Layer 17 of a small transformer language model trained on English Wikipedia (21 layers, counted from 0, width 128).
A neuron's activation on a vector x is GELU(weights . x + bias), where the dot is the dot product.
The model reads these tokens: "amil" "iar" " piece" " of" " wh" "im" "sy" " with" " a" " stri" "king" " supporting" " cast" "\"" " by"

The vector x that enters this layer's MLP at each token. A number n stands for n times 0.065.
0 "amil": 14 0 2 -20 1 4 0 2 -12 -2 -23 -8 1 27 7 9 3 -1 -15 3 -6 -15 -5 -16 8 9 -1 5 -5 -3 -13 -20 -7 -5 17 0 0 6 -17 1 4 3 -3 -8 4 6 -11 0 21 7 1 2 12 -6 9 8 6 12 13 10 7 -24 -3 5 -12 5 14 11 -1 -2 5 -6 1 13 -8 -6 0 -7 -13 3 19 -6 2 -5 -1 -18 0 -2 12 8 7 -29 -25 12 -12 -10 15 4 -2 5 6 -43 24 16 -5 19 12 -14 7 28 5 -27 -9 36 7 31 7 -8 -20 -42 3 -12 -28 4 -15 3 -6 -7
1 "iar": 11 3 -1 -22 -10 -6 -7 13 30 -18 6 6 -4 21 7 9 -4 -14 7 -15 -1 -15 -15 -9 -15 -11 -4 -20 -9 -3 -1 -24 -10 -7 -19 -1 -22 2 -8 -37 1 -14 0 9 12 2 20 -21 4 19 13 4 14 -20 55 9 12 2 -1 11 -23 -4 8 20 -2 1 10 -10 10 -6 -7 -11 2 22 23 -11 -8 -36 2 -13 11 -12 -13 -6 1 0 -10 -3 26 25 12 -10 -10 -2 -13 -13 21 11 -10 5 -16 -42 17 10 -19 0 29 -20 -10 43 25 -16 -3 31 8 15 19 -12 -18 -14 7 10 -5 3 0 0 9 -15
2 " piece": 22 -24 -22 -13 14 12 2 6 38 -57 21 20 0 -15 -7 -10 -15 -46 2 -22 5 -13 -9 -11 -20 20 -13 7 27 -11 14 18 17 -8 -40 -13 -37 24 2 11 54 11 -15 11 7 4 10 -37 27 14 26 -8 4 -27 20 -11 5 19 2 -15 -7 -4 14 -1 -20 12 18 -21 12 -2 8 13 23 15 -11 -16 -2 -11 8 -11 -3 -5 5 -7 -12 -1 15 10 27 -3 3 2 -5 -10 -6 -48 31 -13 -9 -8 -12 -36 9 7 7 -3 8 11 -14 19 -13 -33 23 26 34 1 -14 -13 -46 -13 5 12 -7 10 -17 4 28 8
3 " of": 2 19 -14 -15 -22 2 3 3 6 -30 -10 2 6 5 14 11 -18 -4 -11 -7 7 4 10 15 -17 1 -11 4 -2 -13 6 3 -10 7 -12 2 -21 5 12 -28 17 -1 -10 -2 2 -5 -14 -14 1 -2 -9 12 -5 -5 25 -6 11 6 -4 9 -7 -4 -3 25 7 -9 10 18 10 8 16 3 1 -5 -5 -15 -2 -6 13 -10 -19 11 -15 3 -5 9 30 11 21 -6 9 37 6 6 -18 -36 -4 -6 -7 2 -5 -41 13 -8 11 27 3 -6 0 15 2 3 7 29 -5 -29 4 -15 -95 2 14 -14 17 20 3 -7 17 4
4 " wh": 44 -11 -6 -14 13 2 -13 4 20 -35 -6 -1 -24 17 11 -8 5 16 16 -25 5 9 6 8 4 19 4 4 28 10 11 -11 -4 -20 -19 11 -11 -9 -20 -21 2 -8 6 -1 29 -14 -17 -5 20 5 12 18 5 -9 32 12 -12 9 1 -16 -1 -8 15 -17 -21 -4 -7 -2 -3 48 13 -43 -17 0 16 -15 -2 -1 -3 -8 6 -5 -12 14 -30 16 22 -21 35 1 -17 11 -5 17 -8 -4 31 -10 -8 -12 -15 -42 29 17 22 7 1 6 -10 18 11 -33 8 28 4 12 -17 11 -19 -1 -25 -18 -11 11 -12 -6 11 -13
5 "im": 15 1 -18 12 -3 -18 -17 -7 17 -58 5 -18 -21 -21 -8 -10 -11 -17 21 -26 -12 38 18 39 -15 -6 19 10 5 16 -5 17 -7 -16 -33 -13 -23 20 33 -1 -27 -18 10 13 19 -19 -5 -2 6 15 25 13 -6 19 51 6 7 -6 4 -19 -12 3 1 13 -34 5 -13 -16 14 -22 19 1 -2 -11 41 -27 -3 -33 -6 25 21 -20 -15 19 -18 30 -12 -12 24 2 -9 27 -23 9 -27 -16 -5 -8 -9 14 15 -24 -8 8 32 -4 21 10 -5 37 5 15 -11 27 -26 -3 6 4 -20 -37 6 -16 -11 5 23 -10 -10 -12
6 "sy": 29 5 -18 -6 19 -18 -5 2 41 -76 6 -3 -14 4 15 -17 6 -17 -11 -19 -34 25 -12 18 -4 5 3 14 -6 17 15 7 25 -12 -24 -16 -23 1 47 -47 32 22 6 17 37 -19 2 -4 6 5 -1 4 -7 4 46 5 -7 6 -7 -20 -5 8 3 -9 -12 2 19 -8 7 -10 15 -6 -2 1 49 -32 -12 -58 17 -5 18 -24 -3 9 -16 0 -5 -14 -6 25 -7 12 -38 7 -19 -20 4 -14 5 -21 9 -20 8 -2 15 16 -12 19 -19 40 -12 47 -21 24 -18 13 4 -5 -22 -7 -14 11 -1 1 -8 -13 -12 -21
7 " with": 17 3 22 -17 5 1 2 1 9 -26 18 -13 -8 -6 15 0 -29 -34 -24 -23 -2 3 17 3 -8 0 -1 -10 -5 24 9 15 19 -13 -8 -20 -36 -2 19 13 19 4 20 -3 6 -7 1 1 27 1 2 -4 -18 -2 43 15 -1 4 -13 -10 -19 8 -10 -19 -18 -4 12 1 -9 15 25 9 12 5 31 -20 -29 -8 27 -15 23 -4 9 18 -10 16 25 11 12 -9 -9 25 -10 24 -14 -35 -13 -38 -8 7 -20 -32 9 -1 17 14 13 4 2 23 1 41 3 25 3 -38 -7 -7 -85 9 -11 -27 6 10 -4 -14 -4 5
8 " a": -3 -7 -3 -15 37 -4 -3 -5 -6 -28 12 -10 -3 0 5 8 -20 -8 2 -22 -5 0 2 4 -9 -34 -3 13 -3 34 -3 23 20 4 21 8 -24 -23 8 -21 21 9 10 3 4 -16 -11 -16 26 10 4 -6 -10 -19 63 10 2 -15 -25 -10 19 7 -9 6 -10 -14 7 -13 18 33 12 -29 5 -18 15 5 -9 7 20 -20 20 4 13 -7 -20 11 6 6 17 1 20 24 5 18 -26 0 -1 5 3 -9 5 -44 24 -11 19 -3 -3 1 2 1 -8 -13 -16 26 -5 7 -7 0 -72 11 -4 -2 6 19 3 -10 -8 -9
9 " stri": 13 -1 -21 -16 13 -17 -12 10 37 -26 16 27 -24 -11 12 -9 -20 -7 29 -50 -23 16 15 23 -5 37 12 0 -20 -11 -19 31 16 -24 -30 -4 -26 13 -9 32 24 -15 8 -1 17 -6 7 -5 19 -19 24 3 -20 -8 40 -11 0 10 2 -2 -25 -9 8 6 -7 3 28 -8 -1 27 9 -15 0 -21 43 -1 -37 -3 -14 25 25 17 -21 41 -22 3 23 -24 -16 35 26 -16 -4 18 7 3 -20 -8 -25 2 26 -31 -26 30 22 -6 12 14 -29 13 2 -22 -16 27 -3 -20 -23 5 -15 -4 -15 -23 -26 3 -7 8 8 0
10 "king": 26 1 -18 -10 0 11 3 15 33 -25 17 -25 -18 -1 -19 20 -30 -37 27 -31 -50 -11 -17 0 0 3 -6 8 3 2 -17 16 1 -5 1 4 -12 -23 29 -21 52 5 12 10 -16 -22 -13 -15 25 -16 14 8 13 -1 66 29 -2 -11 1 -38 -32 8 -2 7 -35 -4 18 7 -18 -14 26 -15 -9 -6 23 -38 15 -25 37 -19 5 16 1 7 -10 34 38 7 16 15 17 34 -26 33 -2 -26 -3 -9 -22 4 16 -23 -6 -13 9 -20 3 22 -12 13 -20 1 -23 22 -8 -19 -2 -26 -48 3 18 31 22 12 -7 18 -3 -15
11 " supporting": 21 -4 0 -18 -7 -1 23 17 30 -6 5 -6 -14 16 4 8 -11 -65 7 -26 -20 0 7 12 -8 -14 -6 -24 9 17 -13 16 5 -22 -13 -7 -27 -5 5 -3 40 9 13 1 -4 -13 5 3 26 -14 -11 -6 -2 -15 43 18 -6 10 3 -2 -37 9 -14 11 -33 -2 4 -8 19 -3 16 -15 3 -5 8 0 -16 -12 16 -13 2 7 -9 6 -5 3 26 9 5 24 16 15 0 0 -18 -23 0 -49 -15 31 29 -38 -2 -2 -6 5 24 -5 2 11 23 -17 14 24 -10 -28 9 -4 -81 11 19 9 12 26 -4 4 8 14
12 " cast": 12 5 -23 -17 17 -11 15 9 5 -24 15 29 -29 -6 -11 -29 -1 -29 3 -49 -15 -11 16 8 -4 -21 -1 -20 7 -1 -4 20 18 -17 -35 -17 -25 12 1 -22 35 19 7 -7 6 -2 21 21 39 4 -5 -3 15 -23 45 19 -8 10 -1 17 -19 6 -1 16 -11 -16 35 -29 26 -6 26 10 7 -10 -13 -17 -23 -12 -23 -22 4 5 -25 -6 -14 -26 -8 -15 -1 24 7 27 6 15 2 -7 34 -56 -24 3 11 -39 -6 29 4 -2 15 3 12 17 2 -1 32 23 -4 -27 4 10 -25 -1 17 27 23 16 -21 17 10 -9
13 "\"": 10 26 4 -16 30 6 3 14 41 -33 21 15 9 -5 -8 -15 14 -19 -2 -17 -35 -7 21 13 -7 -14 -7 -29 17 25 7 23 1 21 -29 -9 -4 20 17 7 3 13 7 -5 14 1 -2 -24 24 15 -7 26 -7 -1 4 14 -10 -9 14 15 -53 5 12 7 -43 0 7 -23 10 3 7 -15 -23 -6 -18 -6 -13 -26 9 -25 -4 34 -12 -28 1 -23 -19 16 -10 23 8 1 -24 1 5 -25 20 -27 -16 10 -4 -37 47 21 8 -1 -3 1 -6 25 -6 -32 23 23 20 12 7 -31 -52 -2 0 -3 2 9 -27 23 -11 6
14 " by": -2 11 5 -13 3 -2 1 12 1 -14 -2 7 -8 3 18 -4 -24 -14 -28 -28 -14 -9 19 12 2 -5 -46 -8 -1 9 -8 -18 -8 23 -11 -1 -11 35 5 18 23 -15 7 -17 10 -5 3 9 31 -6 -12 -16 2 -4 16 4 1 7 -15 22 3 8 9 22 2 -14 -9 -6 13 23 10 -9 9 -14 -15 4 -29 -9 -1 10 -7 13 -6 -1 -1 7 13 15 -16 10 6 36 -2 -15 -3 -18 -1 -6 -14 4 -5 -37 32 32 9 12 25 -7 -3 10 8 7 17 29 4 -23 -10 -16 -88 16 -1 -25 -24 -5 12 -6 13 9

Each question shows the input weights of one neuron of the MLP. A number n stands for n times 0.0065.

n33 (bias -0.077): 9 5 -20 21 7 26 3 13 25 -7 -27 0 -11 21 3 17 12 -1 -5 2 -10 46 -5 23 -31 32 17 -23 48 4 -16 5 -8 -5 -29 -13 -8 12 21 26 -21 -6 7 32 10 29 7 7 35 -2 16 -3 -24 -19 -24 -3 -16 26 13 1 -10 -13 25 12 -39 17 -23 2 29 -4 12 6 -26 22 -6 12 8 13 -13 38 -5 -9 -25 13 -12 -30 6 -19 -3 -1 -23 -24 -17 -22 -7 -11 -1 -5 -12 -2 2 10 -5 -12 -17 6 -27 49 -2 3 -21 -3 -1 -21 -5 -9 4 9 36 -4 -2 -54 -13 3 -7 -1 -26 -21
Its two highest activations, in order, are on tokens 5 "im", 9 " stri"

n155 (bias 0.011): 5 9 5 -7 -2 15 10 0 -16 -3 -7 28 5 -17 33 -3 47 6 -13 14 1 13 -21 -5 7 2 -11 -9 0 -5 6 -27 -19 -14 3 -1 -12 3 -8 13 5 13 9 -52 -8 -23 -2 42 11 2 -39 -39 -20 -1 -4 7 -5 3 -48 30 3 2 -17 2 -9 10 26 8 -3 21 7 0 -17 -2 22 -44 -1 -9 1 -5 0 -13 -20 16 -19 22 17 -8 -9 -8 0 30 28 -22 27 -4 5 18 24 14 -22 -4 12 -10 -13 20 14 -18 31 -3 28 18 1 -10 1 7 -15 4 -9 -19 -22 -8 20 14 2 12 10 -16
On which token does it fire most, and how strongly? 14 " by", at about 2.5

n271 (bias -0.024): 6 -10 -18 12 16 29 16 34 -10 -3 12 -4 3 6 -4 4 -27 -15 -26 -14 -22 -19 -11 33 -3 -3 2 -12 35 16 10 -33 29 -11 1 14 29 -15 -12 13 21 33 1 -4 25 -19 24 -7 1 -3 -14 -3 3 21 10 2 21 -18 -4 17 -1 15 15 30 22 -7 -1 7 3 -29 -8 32 14 36 -41 -14 -5 5 26 8 18 6 12 -25 -12 -9 10 -5 -9 23 36 2 -6 -15 -10 -5 2 -21 -5 2 -34 0 -17 11 -8 42 -17 -4 2 15 -22 2 -9 3 -9 4 2 0 -9 -3 9 -4 -15 -21 19 -13 -51 10
It fires most on token 14 " by"

n444 (bias -0.145): 10 6 11 17 -10 -2 -8 19 8 -8 16 8 23 16 3 -30 26 9 30 17 32 20 -23 -20 -4 -9 24 -4 28 22 -6 -17 -5 -17 -14 3 14 6 -17 -52 -1 7 14 16 -2 -5 35 7 8 -27 16 -19 -7 -8 8 11 -4 33 -16 14 4 9 2 3 -18 11 20 -5 28 -17 -17 1 5 -26 -18 0 6 27 8 -18 -15 12 -20 -1 -1 -12 -26 0 4 -14 -1 -25 39 -22 -5 11 28 1 -17 -9 -8 6 7 -10 -29 4 -19 2 13 2 -3 2 -14 -21 3 42 -25 31 21 -48 -37 18 -1 -10 6 2 -28 -9
It fires most on token 1 "iar"

n449 (bias -0.074): 24 17 19 -4 13 21 14 15 8 1 -18 13 2 16 -3 20 -10 -24 -20 1 12 1 29 -22 -2 2 -4 -28 4 20 -16 12 13 5 20 4 -1 -6 -15 -31 10 27 8 -29 19 4 1 -27 -4 -15 -6 10 -19 23 10 5 1 -38 -39 11 18 -21 -12 22 -27 5 22 18 15 7 -2 -31 1 13 -25 10 -11 -3 11 -4 -26 20 23 -21 -5 22 -30 49 32 -6 14 -3 18 8 -7 -11 -48 41 4 33 -4 -4 7 -4 -2 28 9 4 0 -25 -9 -1 -10 -19 -17 -20 26 -15 -13 2 -13 11 13 4 20 34 -39 16
It fires most on token 8 " a"

n242 (bias 0.000): 3 8 -4 -17 3 -9 47 15 0 3 -28 24 -25 -16 -29 19 -18 -2 -6 23 5 28 12 -11 -8 14 7 -35 29 -4 -33 -19 -24 -36 10 -13 3 -23 2 -22 -20 14 -4 -18 -20 -37 4 24 -11 11 -3 6 -19 -9 2 -1 36 -30 -22 -2 22 -11 -3 -26 0 30 -53 55 18 -24 -15 7 -20 4 31 11 15 -14 -30 12 -18 -7 10 4 16 5 23 4 29 27 6 -9 -26 14 -33 26 -7 1 -4 3 5 3 -16 3 11 34 1 29 -5 -14 5 8 -23 0 -34 14 28 13 6 9 -9 -5 19 1 2 5 16 8
It fires most on token 5 "im"

n50 (bias -0.078): 17 -20 -9 -5 18 28 16 -9 0 5 -14 -16 -32 2 36 -19 24 6 5 1 31 30 -8 -9 -14 16 28 -16 10 17 11 -8 -5 -15 -9 -23 10 -16 -14 24 9 -21 22 -28 4 -11 8 29 42 8 29 18 8 18 -3 -18 -21 -24 -37 42 19 -15 -17 -21 -18 22 21 6 -17 -7 23 -2 -28 6 -12 17 -15 19 5 -25 -21 -59 37 22 -11 7 4 2 7 12 -40 -13 -25 20 -14 -22 18 34 -24 2 -7 -20 1 37 0 -9 -4 22 -20 -3 -4 23 -18 14 37 2 -29 2 2 -15 7 -23 -13 5 12 -23 8 -20
Its three highest activations, in order, are on tokens 4 " wh", 7 " with", 0 "amil"

n464 (bias 0.060): -40 -7 -12 -4 8 11 16 19 1 -3 -1 10 1 1 15 0 46 0 1 32 14 -5 0 -42 -11 -7 -22 -8 39 -9 -22 -15 0 -31 3 -10 25 -14 -8 -1 6 25 2 23 6 -18 17 -11 -9 -24 2 -6 8 12 0 -14 2 -1 12 -7 -18 45 22 17 -7 16 27 0 1 -30 -9 14 22 15 -7 6 4 -4 -27 6 3 -7 -11 -37 25 14 14 0 -5 2 -8 -7 -32 23 -15 -18 1 16 12 26 -12 4 8 -13 12 -24 -17 19 -16 0 -13 2 -8 -14 19 22 -11 -1 -9 12 0 -36 -1 -19 5 26 -3 -2
It fires most on token 2 " piece"

n304 (bias -0.122): -39 6 -10 -8 -6 -21 36 -1 -5 23 -24 -9 17 -15 -19 17 8 34 7 -23 9 -16 16 -12 -12 18 20 13 -20 -13 15 -24 -3 -14 -16 6 -13 14 7 26 12 18 -2 -34 -5 -5 -29 17 -2 23 31 7 2 -5 -44 -5 10 -10 4 -24 20 -7 -9 3 -1 -12 39 32 -8 20 -16 23 -19 24 -21 18 5 -6 -5 46 1 16 36 -10 -21 9 -16 29 -37 19 0 -15 -25 2 -28 -4 -62 -1 -10 5 -5 30 2 12 -3 13 1 22 5 -20 -21 -10 21 13 24 13 -21 13 16 15 -14 -24 -8 -6 -17 -10 -4 11
On which token does it fire most, and how strongly? 0 "amil", at about 0.15

n245 (bias -0.075): 11 -18 -1 -20 -24 4 19 11 -21 7 -25 11 2 32 14 -3 -1 19 13 41 11 10 -11 7 -15 1 -17 -19 7 9 13 13 -16 -36 -17 11 10 -10 24 -17 -22 3 18 27 -1 23 18 -3 8 8 -23 -40 0 -2 13 -31 -3 -1 -16 -8 5 -12 -15 -10 -22 -2 -10 0 15 7 4 9 15 28 24 18 14 0 -38 3 -37 -52 6 28 -11 38 21 -14 22 -1 28 9 7 -25 42 2 -14 5 11 9 -26 -1 -9 6 -15 10 14 -9 -30 -3 12 7 -24 -17 -35 -18 8 -11 37 -14 6 0 11 10 28 10 -23 -19
It fires most on token 1 "iar"

n170 (bias -0.127): -4 -18 8 1 2 -9 18 -21 -58 -22 -21 3 -18 -7 27 -26 12 34 -12 29 -12 23 4 -16 23 13 10 1 42 41 6 -2 -34 34 -14 -10 3 -14 22 15 -24 -1 11 9 -10 20 28 28 -12 6 -18 -5 -11 24 2 -3 1 -37 -8 0 1 -23 23 6 -34 -12 -8 9 -9 -24 8 10 11 26 -8 -1 26 -9 -34 -4 3 -4 -1 -15 18 26 -29 -12 11 -7 -8 -18 13 14 11 -1 11 35 -7 -3 -7 -8 -52 12 25 17 -12 -7 15 16 -8 24 -32 23 22 11 4 5 31 -45 3 -27 -5 -1 24 -21 -49 -20
On which token does it fire most, and how strongly? 5 "im", at about 3

n106 (bias 0.004): 7 7 -15 -56 5 -5 31 33 -37 -11 3 23 -36 -15 -29 -31 -16 8 -4 34 15 21 -2 3 11 12 31 -15 27 1 11 -28 -23 29 7 24 -4 -20 -2 -6 18 53 -9 -18 5 -16 29 13 -1 -42 -1 5 -17 6 -9 -35 6 14 -21 15 -19 -15 -1 12 10 23 32 23 -9 -12 2 -23 23 -3 -4 -21 -2 -7 -1 0 -16 -7 4 -16 4 19 8 15 14 17 -3 -2 -22 -3 19 -35 -11 -5 -17 30 18 -7 -1 8 13 -2 5 23 -21 -3 -21 1 -15 -29 -23 13 -19 -12 -3 1 5 27 -2 1 0 11 -2 21
It fires most on token 10 "king"

n466 (bias -0.087): -40 -14 7 -11 -26 -11 -10 1 -11 7 -39 29 2 19 18 -11 -3 4 -5 16 5 7 -9 5 18 -20 1 -26 -20 19 -2 4 14 23 3 -2 -18 25 -9 -11 -32 -13 -29 32 10 -16 -21 -23 -3 -17 22 -4 -7 9 2 -9 -7 12 6 3 4 16 13 -3 -34 23 28 6 40 4 -57 -6 2 -8 28 -2 4 15 -27 11 16 -5 -8 24 -7 -1 -23 -19 2 21 12 -11 -30 -28 11 11 -26 41 8 22 9 10 -7 -34 -1 2 -3 -26 5 -1 37 -4 -8 9 -20 -19 25 28 25 25 -15 -35 -16 -1 8 4 -22 -25
It fires most on token 9 " stri"

n502 (bias -0.031): 2 -18 -17 13 -10 18 10 37 -25 -7 -27 2 -3 26 -39 14 37 -2 -13 -18 -18 2 -2 -15 0 3 -1 20 24 21 1 17 14 1 23 23 -9 -24 5 11 6 20 29 -7 -10 -11 1 -2 26 20 -8 -3 -31 -7 9 8 -13 -9 -2 1 30 49 13 -12 -17 -23 30 -8 5 1 -14 7 28 34 -13 27 -8 28 -26 -14 -8 -1 -21 -14 7 -33 -4 -5 10 9 -7 -12 -14 10 26 -3 3 -10 16 -6 -6 -11 -7 4 -3 3 1 -8 54 7 -19 27 -45 -17 -10 -29 -11 30 -3 -27 -13 -35 3 -13 30 41 -9 -28
Its three highest activations, in order, are on tokens 12 " cast", 8 " a", 0 "amil"

n367 (bias -0.010): -12 0 3 -1 -9 7 -12 -12 -11 -4 -35 -2 -10 19 -19 -9 -6 21 10 -6 34 -4 32 -9 -19 -10 20 -4 -21 -19 -4 -8 -11 -23 -15 29 -13 12 -39 14 -2 -9 38 6 4 22 15 -9 -9 15 6 -5 -38 -19 -7 -9 -1 -17 -3 27 -12 15 -4 -19 10 33 -5 42 -21 -7 14 13 11 26 1 3 10 12 -25 -20 13 48 16 -49 3 -5 4 23 -10 47 54 -11 -6 16 1 6 -1 4 -6 -28 -32 13 -11 27 18 27 -19 3 3 -20 -16 19 -1 5 -2 14 -7 -11 -2 -2 5 1 29 -6 46 -38 25 -56
Its three highest activations, in order, are on tokens 1 "iar", 0 "amil", 3 " of"

n398 (bias -0.076): 10 21 31 10 -16 -1 -8 16 -4 -1 16 7 -22 45 -27 -23 3 7 -7 8 22 -19 24 4 23 19 33 -18 -7 -7 33 -33 -26 4 19 2 22 -31 -17 4 -8 -5 -5 28 13 -23 25 -5 21 -29 5 -13 -23 5 -36 1 -4 2 -1 17 22 -26 -33 -6 24 6 -15 8 3 16 2 16 -28 -16 -8 -23 -15 2 10 18 -45 -24 -16 10 -32 11 55 35 21 25 -25 20 -12 -24 -3 16 5 4 0 -3 -26 10 9 35 -15 -21 -14 8 -34 -21 2 -13 -49 -13 4 14 9 10 12 -18 13 -3 -17 -12 -16 12 1 4
It fires most on token 4 " wh"

n41 (bias -0.137): 9 19 25 10 -25 3 4 3 -6 18 -27 11 -31 -6 -11 -12 -8 6 3 -9 2 34 6 -30 -5 -12 -19 -31 7 -1 5 -20 -25 30 -3 11 -11 -8 20 -20 -4 -20 29 -19 -8 -16 57 1 5 -5 18 -12 -15 37 -4 -8 -4 10 -32 14 -12 -22 -12 9 5 15 25 1 13 -31 29 -26 -14 -1 2 18 15 -2 -12 -8 7 -24 19 17 7 16 -19 26 -8 19 0 19 -6 8 7 20 -11 15 -13 7 25 -7 -9 3 -23 5 17 -20 31 -9 9 -17 -15 -12 22 -2 3 -13 -3 -48 -31 8 19 -14 -2 11 -19 4
It fires most on token 1 "iar"

n159 (bias -0.146): 7 8 4 -23 -4 25 -22 -26 13 -10 -2 -10 -18 11 9 54 -1 31 4 12 22 -24 -2 -49 -8 -1 -16 -14 21 43 -15 -13 18 5 -8 10 2 -36 12 -26 -4 13 -4 2 -18 1 -2 -15 20 -22 29 -8 -15 -25 -13 -19 -2 3 18 -7 12 2 25 15 -2 -34 -16 -1 6 10 12 6 -15 11 -16 12 3 28 -15 10 18 -8 -15 13 20 7 6 2 -8 -5 -12 -18 2 13 -13 -39 4 33 11 6 9 13 -37 5 10 -12 -3 -10 -10 -2 -8 24 1 -15 -1 2 9 7 3 5 -6 -23 6 1 17 29 -20 8
It fires most on token 8 " a"

n162 (bias -0.107): -22 -5 -2 -13 -3 7 11 -4 -15 -21 5 22 -38 24 14 24 -6 -14 24 -4 -13 -4 -41 -2 15 12 38 -34 5 -21 29 -5 -32 -11 6 6 -3 6 -6 20 2 27 -1 9 -16 26 9 -8 11 -1 11 -24 9 -2 -10 -22 -24 8 -17 -1 -27 -19 -11 -8 28 16 15 7 24 -15 -31 9 10 24 6 -13 16 -19 18 11 0 20 10 -7 -10 10 7 -6 -31 -4 -4 0 -3 -3 21 -32 4 -9 0 2 -4 11 -44 -23 -27 -20 -9 26 10 -7 39 -31 -28 -11 3 2 -14 -5 -8 5 23 18 23 9 11 16 11 14
On which token does it fire most, and how strongly? 2 " piece", at about 1.8

n379 (bias -0.006): -36 21 2 -17 -4 6 25 -1 0 4 -6 -6 -19 1 22 0 11 44 -9 -1 4 -1 -3 7 -23 -11 13 -18 -7 39 11 -23 -12 44 16 -15 10 -2 11 3 -26 -10 -11 10 2 -13 -7 -14 -6 14 6 -3 -14 4 -33 -11 -16 6 0 14 35 -6 -11 2 1 8 40 27 -1 12 -21 7 -8 -7 -4 -7 -40 -5 2 16 -1 4 4 6 -4 -4 39 9 34 2 14 -13 -20 10 29 1 21 29 5 35 4 10 0 -8 -18 8 -30 -24 -10 -8 7 22 13 -17 33 -27 -8 -27 -1 7 -28 -31 0 1 -1 -13 29 -2
It fires most on token 3 " of"

n147 (bias -0.001): 38 13 9 -26 29 -3 2 13 19 -19 -29 10 -21 -4 -1 4 -11 -9 -15 -5 6 -21 -9 -8 -6 20 11 -8 19 18 28 -8 7 17 9 -34 25 -23 45 -14 -7 38 14 -19 17 -4 14 -17 25 -11 9 -45 8 34 1 -4 -6 11 -29 -2 -24 -31 11 -23 23 -16 -20 -6 35 -18 3 8 -27 12 -14 -7 1 8 15 19 17 9 7 -12 -40 12 0 -1 14 20 38 -15 7 17 -18 -2 -34 24 -3 7 -22 -6 -18 19 -5 21 -4 -4 -24 -8 18 -9 -23 4 8 -2 -16 15 -6 -3 -23 12 18 6 -18 -16 -28 26
It fires most on token 6 "sy"

n243 (bias -0.128): 6 -3 12 14 -16 18 -21 16 -20 45 13 11 -18 26 24 12 -4 15 -23 -8 28 1 25 -19 3 13 -1 -15 -2 44 -21 -7 -34 15 -10 11 49 -29 -13 11 6 -11 10 -47 -13 -20 42 -17 11 28 -39 -28 -16 12 -2 -2 17 7 -73 -9 -7 5 -16 -3 -36 5 16 44 -40 -15 19 13 8 -4 -24 20 -15 17 -6 -11 -10 19 14 12 -8 -29 -17 19 11 -7 0 5 19 -23 19 17 -7 2 -16 17 14 -1 3 35 -7 -10 9 -41 -4 -20 28 -12 8 -12 -5 21 32 -2 -1 9 4 3 -27 -20 33 -23 12 10
On which token does it fire most, and how strongly? 14 " by", at about 2.1

n7 (bias -0.021): 47 14 2 -3 -32 -10 -23 32 -3 -13 13 5 7 -26 -10 21 -20 4 -1 7 -5 -10 -21 -43 11 -25 -9 -30 26 22 -2 -3 -24 -5 29 7 -4 19 4 0 -23 1 -1 2 5 -30 21 -9 -18 -9 -17 -1 22 -22 -34 4 4 6 -28 18 12 4 -2 7 12 22 16 15 15 -41 -31 8 -12 10 -11 30 14 -3 -6 8 -4 29 12 -3 6 -27 -3 9 4 18 -3 11 14 -5 -29 38 24 -5 2 -28 -3 6 19 -49 -36 3 -17 -12 -17 -13 -11 -9 -10 25 20 -16 -22 35 7 17 12 23 6 -10 1 -6 -11 10
It fires most on token 1 "iar"

n244 (bias 0.005): -3 -15 -25 1 -15 20 21 -4 -19 17 18 -12 -6 48 -7 -7 -26 -17 1 6 4 21 21 -2 10 15 2 3 6 -6 -2 -14 -6 22 13 -15 2 -34 -24 19 -17 -22 -9 -13 -4 0 -13 -10 -21 12 -13 20 11 -30 -9 7 -2 -21 3 14 26 38 -16 -8 21 22 -8 19 -19 -5 -6 -16 -4 4 -21 19 -4 -7 -29 36 -24 -12 24 -1 21 -22 -14 -2 -29 6 -20 0 -11 17 6 2 -10 2 19 26 8 20 15 -26 3 -8 6 26 4 7 -15 22 -1 -27 -7 9 -36 -6 8 -29 24 -37 -16 -23 12 -13 -19 25
It fires most on token 0 "amil"

n67 (bias -0.196): -22 -44 -4 -8 27 -17 36 10 -1 0 -8 25 -7 -34 -9 31 18 -10 7 -8 -26 -22 -7 12 5 -15 18 -7 -7 -2 -8 -16 -18 -4 15 11 -18 10 6 9 0 6 -4 12 -24 -25 -8 -35 -11 25 30 20 -9 5 -6 -24 17 41 -5 -19 -15 -18 2 30 -4 -16 26 -7 -5 11 7 19 -7 -1 -12 -5 4 20 8 1 6 0 15 4 27 21 10 -3 12 0 8 1 -29 -39 17 -14 5 -8 13 -13 17 9 -28 -13 -22 -7 -15 -23 16 -4 -34 -24 -4 -12 -4 11 15 13 3 0 1 4 2 13 15 -10 -2 15
It fires most on token 2 " piece"

n134 (bias -0.162): -10 19 -31 -10 -45 6 9 30 -3 -19 11 -2 19 15 -8 -5 19 10 -42 -6 54 -2 14 -1 33 6 26 -4 -6 24 -8 -17 22 10 -2 -21 39 -19 -4 -36 -22 7 4 9 17 -28 18 -35 4 -23 -28 5 -25 33 -14 11 12 4 -2 2 -2 -20 13 5 13 8 -4 -7 -1 -24 -15 38 -11 27 -11 26 11 27 10 26 -13 -12 28 -12 2 -16 23 7 43 -10 -1 -9 -4 -5 -13 15 -15 14 -33 -7 -52 3 5 8 -12 3 -17 4 -50 -27 7 32 -20 -25 -51 12 7 2 -13 3 -27 -11 -2 -10 7 -4 27 -3
It fires most on token 3 " of"

n112 (bias -0.066): 7 0 28 -1 -16 -22 -20 0 -8 18 -14 14 -2 21 -1 3 10 -8 1 1 2 17 14 12 12 4 24 12 5 18 28 -5 -9 27 -3 -1 24 18 -16 -10 13 38 -4 -7 -2 -6 16 3 33 -11 -36 -4 -28 23 17 -14 17 14 -54 23 0 37 -15 -19 -1 -14 -21 -5 30 -24 -9 -25 -26 3 13 1 -6 14 -3 8 6 -1 -14 -6 18 -3 8 14 -2 -5 -15 -12 -15 10 -11 9 -5 12 -33 36 1 -3 -17 -11 -30 -3 -16 -26 -12 17 -9 -3 -1 2 7 -34 33 6 -5 -18 6 7 -1 2 18 10 0 -18
Its two highest activations, in order, are on tokens 11 " supporting", 14 " by"

n375 (bias 0.046): 23 14 -7 -23 16 18 -19 24 -5 -14 -15 17 -17 -14 14 -3 13 10 6 -4 -5 18 12 -11 -17 12 2 3 15 21 -25 -12 15 -13 -14 -10 19 5 20 5 -2 3 1 0 -32 -3 11 -1 -8 3 -13 -13 -18 21 8 6 2 -11 -40 -11 12 15 5 13 0 8 18 -13 -21 5 -33 4 15 28 2 -4 14 -28 -9 -9 20 0 -32 -31 -4 -1 -5 1 16 -6 7 -1 15 -15 16 -2 -18 19 17 28 -47 0 36 3 2 -14 -9 11 -21 0 14 16 10 15 16 4 -5 -21 13 -27 21 1 2 -38 13 7 -15 2
On which token does it fire most, and how strongly? 1 "iar", at about 1.7